Layer 4 of a small transformer language model trained on English Wikipedia (10 layers, counted from 0, width 96).
Take only the direct path to the model's output, skipping the later layers: a vector added to the residual stream pushes a token's score in proportion to its dot product with that token's output vector.

Output vectors of the tokens that the questions are about. A number n stands for (n - 500) times 0.0032.
"room": 409 270 502 492 531 487 698 665 472 417 555 520 424 482 404 680 622 761 484 319 488 542 247 482 651 507 581 478 743 673 258 344 621 410 537 417 242 571 487 585 651 285 200 699 733 670 328 516 431 417 801 699 319 484 306 679 327 512 433 541 605 488 934 833 607 493 212 458 275 784 573 853 594 126 479 321 295 379 317 612 369 183 570 402 502 638 518 551 270 439 516 408 544 649 565 551
" ": 489 643 427 433 543 400 372 431 755 575 667 404 397 545 650 391 486 397 535 361 637 468 511 446 413 348 453 635 517 490 694 730 617 444 580 741 406 598 446 417 283 458 707 433 516 483 583 531 568 577 391 476 545 594 613 387 549 452 607 466 424 583 408 389 452 317 628 513 421 389 583 523 564 537 544 593 654 563 515 619 431 499 323 445 396 313 282 582 510 491 388 537 404 443 257 767
"\" |": 363 438 300 394 527 475 579 645 509 379 324 276 479 566 344 448 959 686 557 919 422 402 645 253 480 643 768 390 769 347 574 663 256 195 547 417 617 379 612 597 678 446 234 542 913 427 456 342 394 519 725 749 483 612 302 414 410 639 454 556 409 411 333 640 390 416 514 327 555 567 355 714 390 615 747 558 567 381 445 618 740 524 338 394 347 607 756 485 494 460 481 357 324 490 379 434
"- Born:": 421 250 414 651 498 533 522 774 355 465 528 432 421 477 146 487 910 330 195 623 547 247 717 272 188 610 483 705 413 385 442 470 373 146 857 739 582 485 407 670 641 759 380 601 851 337 572 436 280 431 809 412 401 601 580 264 326 508 565 700 302 425 387 667 686 579 382 513 568 706 682 550 362 526 723 805 395 297 409 359 535 580 515 678 630 314 585 255 321 370 521 549 473 577 593 559
"era": 210 401 202 557 596 749 457 281 589 507 375 566 600 267 427 477 548 478 479 527 218 667 426 533 619 456 582 294 569 662 474 501 579 355 541 302 538 409 343 625 556 410 493 595 742 615 314 443 293 476 666 718 488 310 545 480 384 489 487 463 661 460 390 305 461 613 275 620 608 547 571 583 647 593 651 546 415 451 345 520 562 227 637 407 537 422 697 591 375 762 605 489 505 653 608 711
"ed that": 612 374 378 436 375 767 580 823 563 402 495 456 825 624 368 339 287 776 464 569 432 541 333 437 476 594 607 604 693 616 336 266 290 681 259 377 809 598 368 448 429 728 338 267 775 468 444 360 248 408 726 740 425 331 334 575 316 667 421 616 369 531 467 324 588 561 95 360 453 495 448 732 543 392 530 742 482 495 517 614 515 316 487 731 779 590 651 257 465 340 569 476 585 328 587 690
"rup": 585 532 479 435 611 382 454 451 187 404 768 267 757 497 502 748 922 557 446 285 533 521 576 559 97 414 730 671 677 303 442 209 469 576 398 328 502 462 449 419 517 546 343 729 708 647 582 532 317 557 779 276 288 452 366 566 409 388 728 528 520 515 448 527 589 815 492 388 606 678 548 518 597 414 697 551 546 394 312 556 680 367 431 267 559 451 586 437 264 377 340 511 506 473 651 527
"ces": 548 507 397 391 728 586 559 643 170 617 192 497 722 391 473 493 474 689 412 654 488 516 508 675 116 492 734 601 845 687 506 336 506 560 487 396 824 414 227 778 425 570 418 461 450 295 424 405 181 619 312 464 438 84 573 686 349 389 612 535 447 472 266 497 593 391 314 646 770 445 628 624 400 325 554 693 488 462 432 616 747 343 374 680 448 696 557 482 694 469 623 553 389 736 224 393
"ers": 647 363 464 485 415 395 819 471 383 397 301 496 581 619 568 427 645 466 312 400 514 605 468 415 470 196 647 496 465 378 485 614 741 371 323 260 624 473 382 523 484 601 571 619 417 475 448 650 429 537 554 474 393 546 550 564 349 549 589 457 290 523 555 448 558 352 151 563 608 586 687 602 386 448 599 504 749 655 514 559 728 288 521 566 594 333 500 481 602 692 489 485 346 503 496 676
" (aged ": 609 107 554 547 662 609 450 565 226 494 582 390 718 364 251 751 654 624 545 473 561 303 706 337 442 411 286 761 565 660 407 605 380 453 405 415 459 193 550 624 520 642 540 540 611 536 461 465 267 891 553 409 469 183 647 364 267 493 657 644 391 380 636 428 693 361 378 648 563 301 726 693 528 281 897 861 271 453 405 611 493 416 420 615 807 489 460 110 531 153 573 554 628 369 513 507
"’": 448 361 421 531 650 528 684 507 616 475 700 618 522 566 378 624 620 357 596 585 583 367 564 435 402 583 604 591 702 472 440 300 465 575 356 503 602 486 537 335 518 407 384 331 593 307 583 666 417 713 646 333 454 340 387 635 515 695 557 529 408 515 567 581 383 584 380 361 618 596 569 649 270 409 582 588 172 482 507 706 376 471 452 407 472 469 565 510 301 459 526 447 258 393 733 536
"umber": 513 470 487 648 658 615 365 628 476 436 389 467 475 480 301 648 512 383 481 565 497 450 329 719 348 426 512 532 635 606 436 444 460 776 221 374 884 497 612 538 319 497 471 463 456 501 612 634 287 413 470 220 385 575 571 592 456 505 536 487 630 330 589 786 546 360 492 630 247 476 648 607 599 497 512 711 438 394 422 560 497 359 347 580 544 629 839 464 444 401 474 167 731 449 328 531
"av": 630 513 685 313 377 500 494 324 541 487 554 393 407 525 596 540 470 320 605 484 517 650 672 726 446 380 494 422 401 643 518 528 597 380 496 400 400 350 535 469 594 403 590 544 411 411 494 586 402 607 666 518 469 410 597 846 510 420 581 482 619 491 503 466 500 378 282 509 444 579 452 325 340 588 505 575 503 592 553 542 448 422 414 557 503 623 443 440 403 602 730 359 553 432 475 528
" =": 291 271 607 619 547 492 386 548 245 489 483 510 432 715 171 277 628 636 589 501 345 228 524 597 695 313 621 195 434 750 287 699 360 409 602 442 334 566 351 799 502 545 506 590 363 310 480 674 413 734 700 442 609 598 319 279 679 561 689 546 712 494 291 397 657 444 361 275 377 410 787 508 449 748 782 642 497 440 304 597 492 537 379 449 497 708 532 770 652 513 436 520 394 509 520 394
"ody": 689 623 514 333 755 633 319 678 624 299 318 392 652 589 448 731 325 578 640 804 477 493 532 575 344 731 606 504 280 560 379 504 480 458 451 549 674 431 73 693 544 512 615 528 739 447 606 426 317 433 746 467 574 280 583 366 394 770 325 512 464 454 527 439 668 668 268 582 449 536 575 726 660 373 792 193 264 475 418 346 518 342 331 668 417 585 414 208 323 678 448 448 340 572 267 645
"- Kingdom: Animalia": 415 566 406 209 561 342 600 692 488 535 269 259 394 697 488 567 558 552 531 847 391 231 671 503 538 877 373 503 548 615 333 638 468 534 393 578 343 413 467 610 715 490 422 540 666 568 494 417 203 704 609 781 289 585 809 162 307 667 482 696 550 423 293 524 733 580 335 672 537 499 534 411 507 454 544 498 419 219 352 114 646 582 749 258 569 364 451 409 729 313 431 331 601 569 699 490
"ched": 791 381 457 163 559 385 875 422 354 487 508 384 782 670 385 552 513 780 193 679 424 495 504 434 139 409 420 597 476 541 308 593 289 411 682 284 752 540 417 523 391 655 320 478 667 572 761 264 272 491 654 457 282 119 670 552 502 401 648 628 365 535 412 921 490 599 591 513 665 565 387 562 667 531 377 953 819 421 360 628 465 430 416 417 192 522 646 576 392 453 475 508 699 620 321 168
"):": 392 414 233 183 347 432 616 759 466 384 577 536 728 661 471 366 566 780 686 444 522 498 555 532 463 438 472 330 519 389 301 546 435 534 658 572 706 342 437 697 348 509 644 395 603 434 553 521 371 633 790 776 548 271 544 470 286 432 645 556 590 372 425 478 529 402 375 361 573 471 445 780 383 513 719 541 632 466 367 271 574 448 735 502 454 524 538 575 508 439 248 479 525 571 464 407
"aken": 704 316 460 231 306 405 735 613 379 409 779 129 181 321 624 804 592 623 219 821 763 541 281 473 295 501 425 620 435 619 362 368 333 511 495 351 698 656 601 368 622 511 294 475 626 506 565 441 333 413 804 454 484 410 532 648 440 776 835 528 480 478 485 764 401 785 333 607 427 597 685 720 488 447 627 168 486 420 506 58 618 407 345 834 640 551 810 420 333 273 526 129 567 526 464 555
"let": 545 469 734 659 635 707 568 607 337 426 425 467 564 396 438 604 571 681 425 483 498 568 474 649 572 650 463 708 516 511 203 573 639 548 475 355 608 340 212 615 589 405 243 350 514 638 401 481 431 493 714 410 523 336 666 767 418 348 582 508 374 513 349 327 464 732 509 435 472 502 515 483 476 515 453 419 427 439 602 429 543 413 502 368 309 794 647 344 469 579 412 464 484 642 309 556
"ley": 624 488 398 569 522 556 571 529 562 375 407 716 384 569 552 478 542 852 563 522 456 585 502 781 378 658 471 485 542 669 458 510 530 391 277 398 521 628 241 627 516 460 409 534 575 585 222 513 374 536 697 318 418 387 653 464 319 395 565 502 445 520 544 665 360 489 601 682 496 601 716 734 641 372 475 481 355 447 422 412 350 296 416 332 300 707 334 602 431 589 552 575 417 591 337 385
"ship": 178 378 348 311 453 490 347 243 461 332 620 587 510 341 604 594 669 684 513 551 473 433 269 646 395 518 540 578 738 569 736 386 591 550 437 321 756 325 475 736 788 434 426 301 319 518 564 570 310 362 888 518 476 780 491 485 226 448 487 560 527 476 551 495 589 707 271 622 780 527 717 662 690 19 437 624 350 407 544 551 629 295 256 407 594 386 642 423 470 629 390 319 513 771 556 534

Each question shows what one neuron of this layer's MLP adds at an activation of 1. A number n stands for (n - 500) times 0.0012.

n38: 465 518 490 567 446 637 478 590 397 444 535 539 498 463 419 425 656 520 445 478 431 500 442 450 407 460 576 475 485 447 451 514 448 531 455 589 548 514 441 561 482 575 512 472 546 529 536 333 500 478 553 593 505 487 386 537 524 495 488 500 518 500 535 477 521 594 522 479 503 388 509 493 420 435 540 534 620 516 483 469 500 597 574 546 483 534 507 534 515 534 440 478 513 584 487 505
Which of these tokens does it push down most? "av"

n100: 482 450 440 556 456 503 513 635 473 468 434 493 542 635 447 451 449 512 562 484 490 446 557 492 573 450 528 470 466 567 428 455 605 509 546 586 472 514 484 487 467 487 604 384 528 471 453 559 640 453 473 502 569 463 472 547 559 447 582 372 497 413 535 468 511 630 479 389 482 532 542 446 404 596 566 537 514 604 474 536 522 455 528 517 539 519 499 458 438 513 416 379 477 519 488 449
Which of these tokens does it push down most? "ship"

n359: 542 487 595 457 559 511 541 529 528 508 579 434 482 495 472 300 354 502 495 625 496 621 496 452 484 510 447 520 442 500 465 615 434 510 482 477 448 494 507 533 489 526 478 451 553 536 411 507 559 563 492 543 513 385 496 512 631 493 458 474 459 644 449 422 567 532 493 587 651 511 528 425 478 498 542 431 521 449 481 577 539 613 433 500 386 481 462 434 554 396 471 537 631 469 523 432
Which of these tokens does it push up most? "ched"

n101: 460 396 421 464 526 445 554 454 599 528 462 443 414 518 544 576 419 476 629 645 412 612 453 490 568 489 497 531 515 464 582 539 571 649 477 468 432 511 487 515 472 458 554 505 457 405 452 502 497 523 452 511 472 645 463 482 516 461 478 521 486 631 416 504 449 403 498 507 524 534 426 491 525 559 431 500 433 459 578 517 505 483 514 427 476 492 515 453 475 485 580 502 490 507 553 528
Which of these tokens does it push down most? "- Born:"

n274: 517 448 475 496 608 518 557 409 544 573 407 553 385 503 469 441 438 481 507 470 475 535 557 525 506 464 550 473 503 545 514 647 608 521 469 542 401 388 487 467 503 369 498 482 482 497 521 541 638 526 498 493 483 517 490 443 484 483 379 376 444 518 557 457 526 534 487 493 586 508 442 428 596 623 460 493 406 437 574 552 488 452 571 483 412 442 473 542 544 565 601 486 476 457 492 570
Which of these tokens does it push down most? "aken"

n179: 457 527 502 446 482 547 467 463 541 464 444 410 502 505 581 592 594 413 619 555 443 423 500 404 459 481 505 460 477 446 544 582 375 519 410 474 429 549 569 558 516 432 483 530 473 495 413 562 568 489 494 517 514 527 471 397 549 500 552 420 397 452 426 497 417 562 503 437 549 538 531 603 536 672 435 463 502 650 574 521 405 526 404 574 409 470 506 503 538 428 533 592 537 542 489 584
Which of these tokens does it push up most? "\" |"

n144: 472 452 488 479 516 516 508 565 479 426 460 454 491 456 592 599 543 584 550 539 403 589 475 409 484 512 483 399 548 481 585 517 476 522 537 532 430 544 478 542 521 456 566 454 503 375 386 464 462 486 509 569 431 561 469 412 509 443 471 523 483 552 481 457 468 603 475 481 547 514 465 598 542 569 424 522 515 482 560 411 437 480 503 612 455 494 577 441 491 503 441 522 549 521 614 550
Which of these tokens does it push down most? "umber"

n83: 480 497 517 579 460 497 413 515 472 509 489 458 520 490 463 469 547 462 550 487 464 522 495 520 524 511 459 562 582 561 457 478 487 391 585 496 478 514 472 532 502 529 449 385 398 637 409 433 692 450 627 493 545 562 485 541 552 486 652 333 472 500 558 415 498 553 569 491 525 338 506 424 448 465 524 508 468 549 528 422 552 459 462 508 492 494 543 442 551 546 486 486 576 605 524 500
Which three tokens does it push up most, strongest first? "let", "ship", " ="

n295: 462 415 532 496 584 457 418 489 420 559 483 444 457 546 394 517 595 434 490 498 543 578 576 505 552 460 471 433 492 500 500 595 554 521 560 459 599 516 487 488 617 418 443 599 417 422 402 507 527 466 647 524 508 429 538 554 507 476 580 495 462 400 427 530 594 579 574 425 474 488 576 507 426 468 418 527 552 448 467 478 503 450 513 528 438 593 470 508 562 505 486 464 556 455 508 495
Which of these tokens does it push up most? " ="

n157: 540 564 520 464 555 481 517 396 553 600 458 529 429 458 486 570 512 533 532 445 529 529 537 535 537 530 524 567 484 551 582 612 495 521 580 523 423 567 502 375 568 425 495 531 535 496 431 494 514 482 422 429 497 558 487 463 525 569 421 442 528 559 521 500 505 409 451 398 596 530 543 450 536 528 426 476 458 458 483 421 365 467 505 479 492 465 393 425 572 579 507 538 477 480 520 500
Which of these tokens does it push up most? " "

n94: 376 537 541 484 426 625 517 548 411 565 500 480 433 536 530 517 563 502 495 467 464 432 540 434 461 747 470 410 394 545 594 397 422 487 457 464 495 377 455 429 430 593 561 582 385 606 559 632 746 446 506 500 405 368 579 569 472 658 618 570 407 536 439 528 493 411 578 574 612 495 328 441 403 497 701 511 435 443 356 493 602 522 445 413 572 479 557 394 475 552 393 436 641 552 496 558
Which of these tokens does it push down most? "room"

n328: 401 451 604 502 521 559 527 424 463 538 364 525 515 410 593 535 498 479 519 437 492 576 487 521 475 479 592 642 645 495 470 498 376 463 561 413 479 571 447 559 513 493 392 427 472 487 508 590 419 389 614 490 509 567 517 542 509 515 550 467 465 389 585 443 515 551 482 555 505 467 544 498 474 581 521 584 448 421 469 524 546 512 482 466 390 641 442 548 474 406 411 528 616 468 512 553
Which of these tokens does it push down most? " "

n289: 577 503 575 515 552 430 562 435 459 460 352 542 516 481 678 492 458 502 491 418 464 507 478 593 495 451 431 562 498 490 447 510 494 506 424 414 518 448 538 477 586 454 488 505 425 474 440 457 516 411 589 500 557 493 602 593 510 502 478 517 425 603 511 528 488 540 460 632 526 656 542 472 565 557 488 452 543 400 476 449 460 373 428 379 466 539 467 530 498 464 608 556 510 542 489 509
Which two tokens does it push up most, strongest first? "ley", "let"

n323: 448 507 525 509 439 401 522 455 504 586 398 608 585 411 560 448 425 546 522 529 594 577 439 512 534 439 508 563 424 429 584 439 511 620 542 521 335 477 514 543 396 413 640 474 479 459 647 512 606 598 472 398 462 615 386 435 416 496 387 429 423 654 624 464 522 483 547 455 486 545 433 434 620 520 543 493 446 522 500 482 554 518 584 446 446 414 440 557 561 593 526 494 395 491 544 520
Which of these tokens does it push down most? "aken"

n74: 502 532 561 468 536 508 482 649 475 421 494 526 600 550 482 542 420 498 562 476 481 487 399 462 447 365 506 578 531 537 452 494 467 562 556 488 553 543 470 490 423 602 475 542 521 490 361 431 515 479 400 578 454 478 435 427 494 490 560 489 471 429 507 425 521 552 513 394 439 526 536 547 447 504 500 515 447 560 526 581 657 507 438 531 432 494 580 567 473 461 424 509 561 514 546 535
Which of these tokens does it push up most? "ed that"

n345: 518 521 521 464 467 557 435 549 541 403 538 453 390 448 598 545 543 532 553 483 448 367 474 432 423 433 539 516 446 462 532 629 494 613 545 459 524 564 561 450 473 681 335 574 409 482 521 438 397 343 438 521 400 602 514 517 555 438 438 535 518 515 449 572 482 596 557 496 448 517 486 564 488 557 403 438 450 539 551 490 357 476 441 555 457 515 638 558 527 419 515 521 432 589 561 624
Which two tokens does it push up most, strongest first? "aken", "umber"

n82: 586 564 507 546 502 512 504 541 487 616 443 412 517 551 526 511 596 423 608 500 525 428 455 506 495 526 473 602 603 506 500 411 377 520 536 504 520 571 404 558 490 530 517 513 550 479 502 627 483 469 581 473 471 541 543 360 532 453 571 420 343 386 455 560 441 525 351 422 560 519 481 492 510 571 543 509 504 434 617 484 492 415 359 487 435 456 434 467 445 481 409 567 635 604 514 601
Which three tokens does it push up most, strongest first? "- Born:", "rup", "ody"

n175: 469 573 551 617 505 427 458 409 557 494 494 571 612 561 404 517 461 441 500 502 663 589 519 486 509 587 508 421 466 517 383 575 528 426 491 393 540 474 492 481 515 511 528 437 454 537 454 496 484 445 655 496 619 424 553 551 512 451 454 389 415 430 456 468 515 479 566 437 512 461 513 500 505 515 442 553 507 481 410 453 511 510 459 568 402 521 547 500 530 532 444 575 575 417 588 552
Which of these tokens does it push up most? "let"

n227: 530 505 522 398 593 501 479 463 498 523 529 472 545 504 478 593 411 509 582 529 428 509 387 405 521 399 422 451 489 478 482 520 459 469 558 440 491 537 562 534 472 526 472 600 446 507 480 468 477 533 490 515 540 526 444 384 539 368 500 459 540 558 496 523 487 498 460 486 469 478 477 557 486 558 463 575 517 543 521 476 494 492 492 525 531 526 554 547 488 490 546 444 454 575 523 554
Which of these tokens does it push up most? " ="

n185: 559 494 554 424 552 486 508 412 563 415 589 587 480 475 468 594 436 431 600 440 555 503 562 451 472 595 441 488 507 342 570 524 471 617 478 411 591 551 564 493 517 459 462 498 460 521 502 539 566 509 442 559 493 461 500 429 552 428 315 605 555 474 455 434 546 500 513 474 486 483 459 540 541 504 423 432 408 444 491 533 512 531 489 562 415 536 481 452 522 524 598 425 514 437 602 578
Which of these tokens does it push up most? "’"

n313: 383 461 441 516 422 566 396 568 620 614 506 527 438 553 538 494 604 515 500 557 468 684 420 469 548 523 370 451 455 551 593 512 565 566 563 518 476 429 547 388 621 509 588 349 535 524 500 562 547 603 411 364 581 518 538 438 557 502 492 497 576 484 307 475 537 396 511 467 511 442 372 484 524 471 458 406 505 565 607 517 458 606 479 424 515 612 304 514 524 483 598 431 462 537 429 469
Which of these tokens does it push down most? "rup"

n116: 303 456 544 451 443 477 474 468 475 654 413 419 526 468 484 479 517 516 518 426 607 473 420 544 555 496 645 563 606 405 502 512 537 696 463 426 420 413 498 581 543 459 603 537 579 537 489 504 463 541 341 529 494 466 492 462 556 531 588 503 432 464 463 504 525 451 488 504 510 373 558 543 428 466 475 591 500 452 657 597 527 445 660 613 567 508 431 445 477 569 436 478 500 369 562 500
Which of these tokens does it push up most? " (aged "

n340: 482 481 536 509 521 601 498 548 506 569 615 489 522 552 510 437 476 475 474 483 545 429 523 518 639 502 530 607 543 466 425 450 547 471 437 531 610 580 399 493 463 440 431 643 555 521 537 520 462 367 486 443 395 331 509 548 538 448 560 377 513 448 502 414 530 546 536 514 414 471 568 443 406 549 519 543 552 555 476 542 466 498 645 510 505 538 489 520 447 514 498 470 516 517 457 424
Which of these tokens does it push up most? "let"

n135: 386 487 547 526 437 613 363 434 446 498 433 498 467 504 502 487 519 509 485 554 490 523 517 549 627 541 608 512 491 522 550 535 472 461 567 537 513 549 364 485 463 515 553 517 548 454 536 500 426 474 496 500 409 553 472 527 629 473 423 536 473 330 502 364 511 536 642 521 589 516 493 496 424 483 611 480 440 560 517 408 552 438 432 598 389 542 512 440 483 515 444 559 355 548 500 565
Which of these tokens does it push down most? "ched"

n111: 503 446 551 335 446 451 570 406 514 523 449 483 479 516 589 519 449 531 463 443 523 543 535 487 610 492 515 493 474 457 567 592 486 596 429 419 460 559 456 439 547 534 441 607 520 458 476 550 610 638 456 419 515 493 586 462 530 473 432 466 466 631 447 471 526 431 481 513 489 535 527 486 526 500 480 406 524 493 551 498 587 399 444 467 528 453 450 519 476 457 589 524 468 474 592 536
Which of these tokens does it push down most? "- Born:"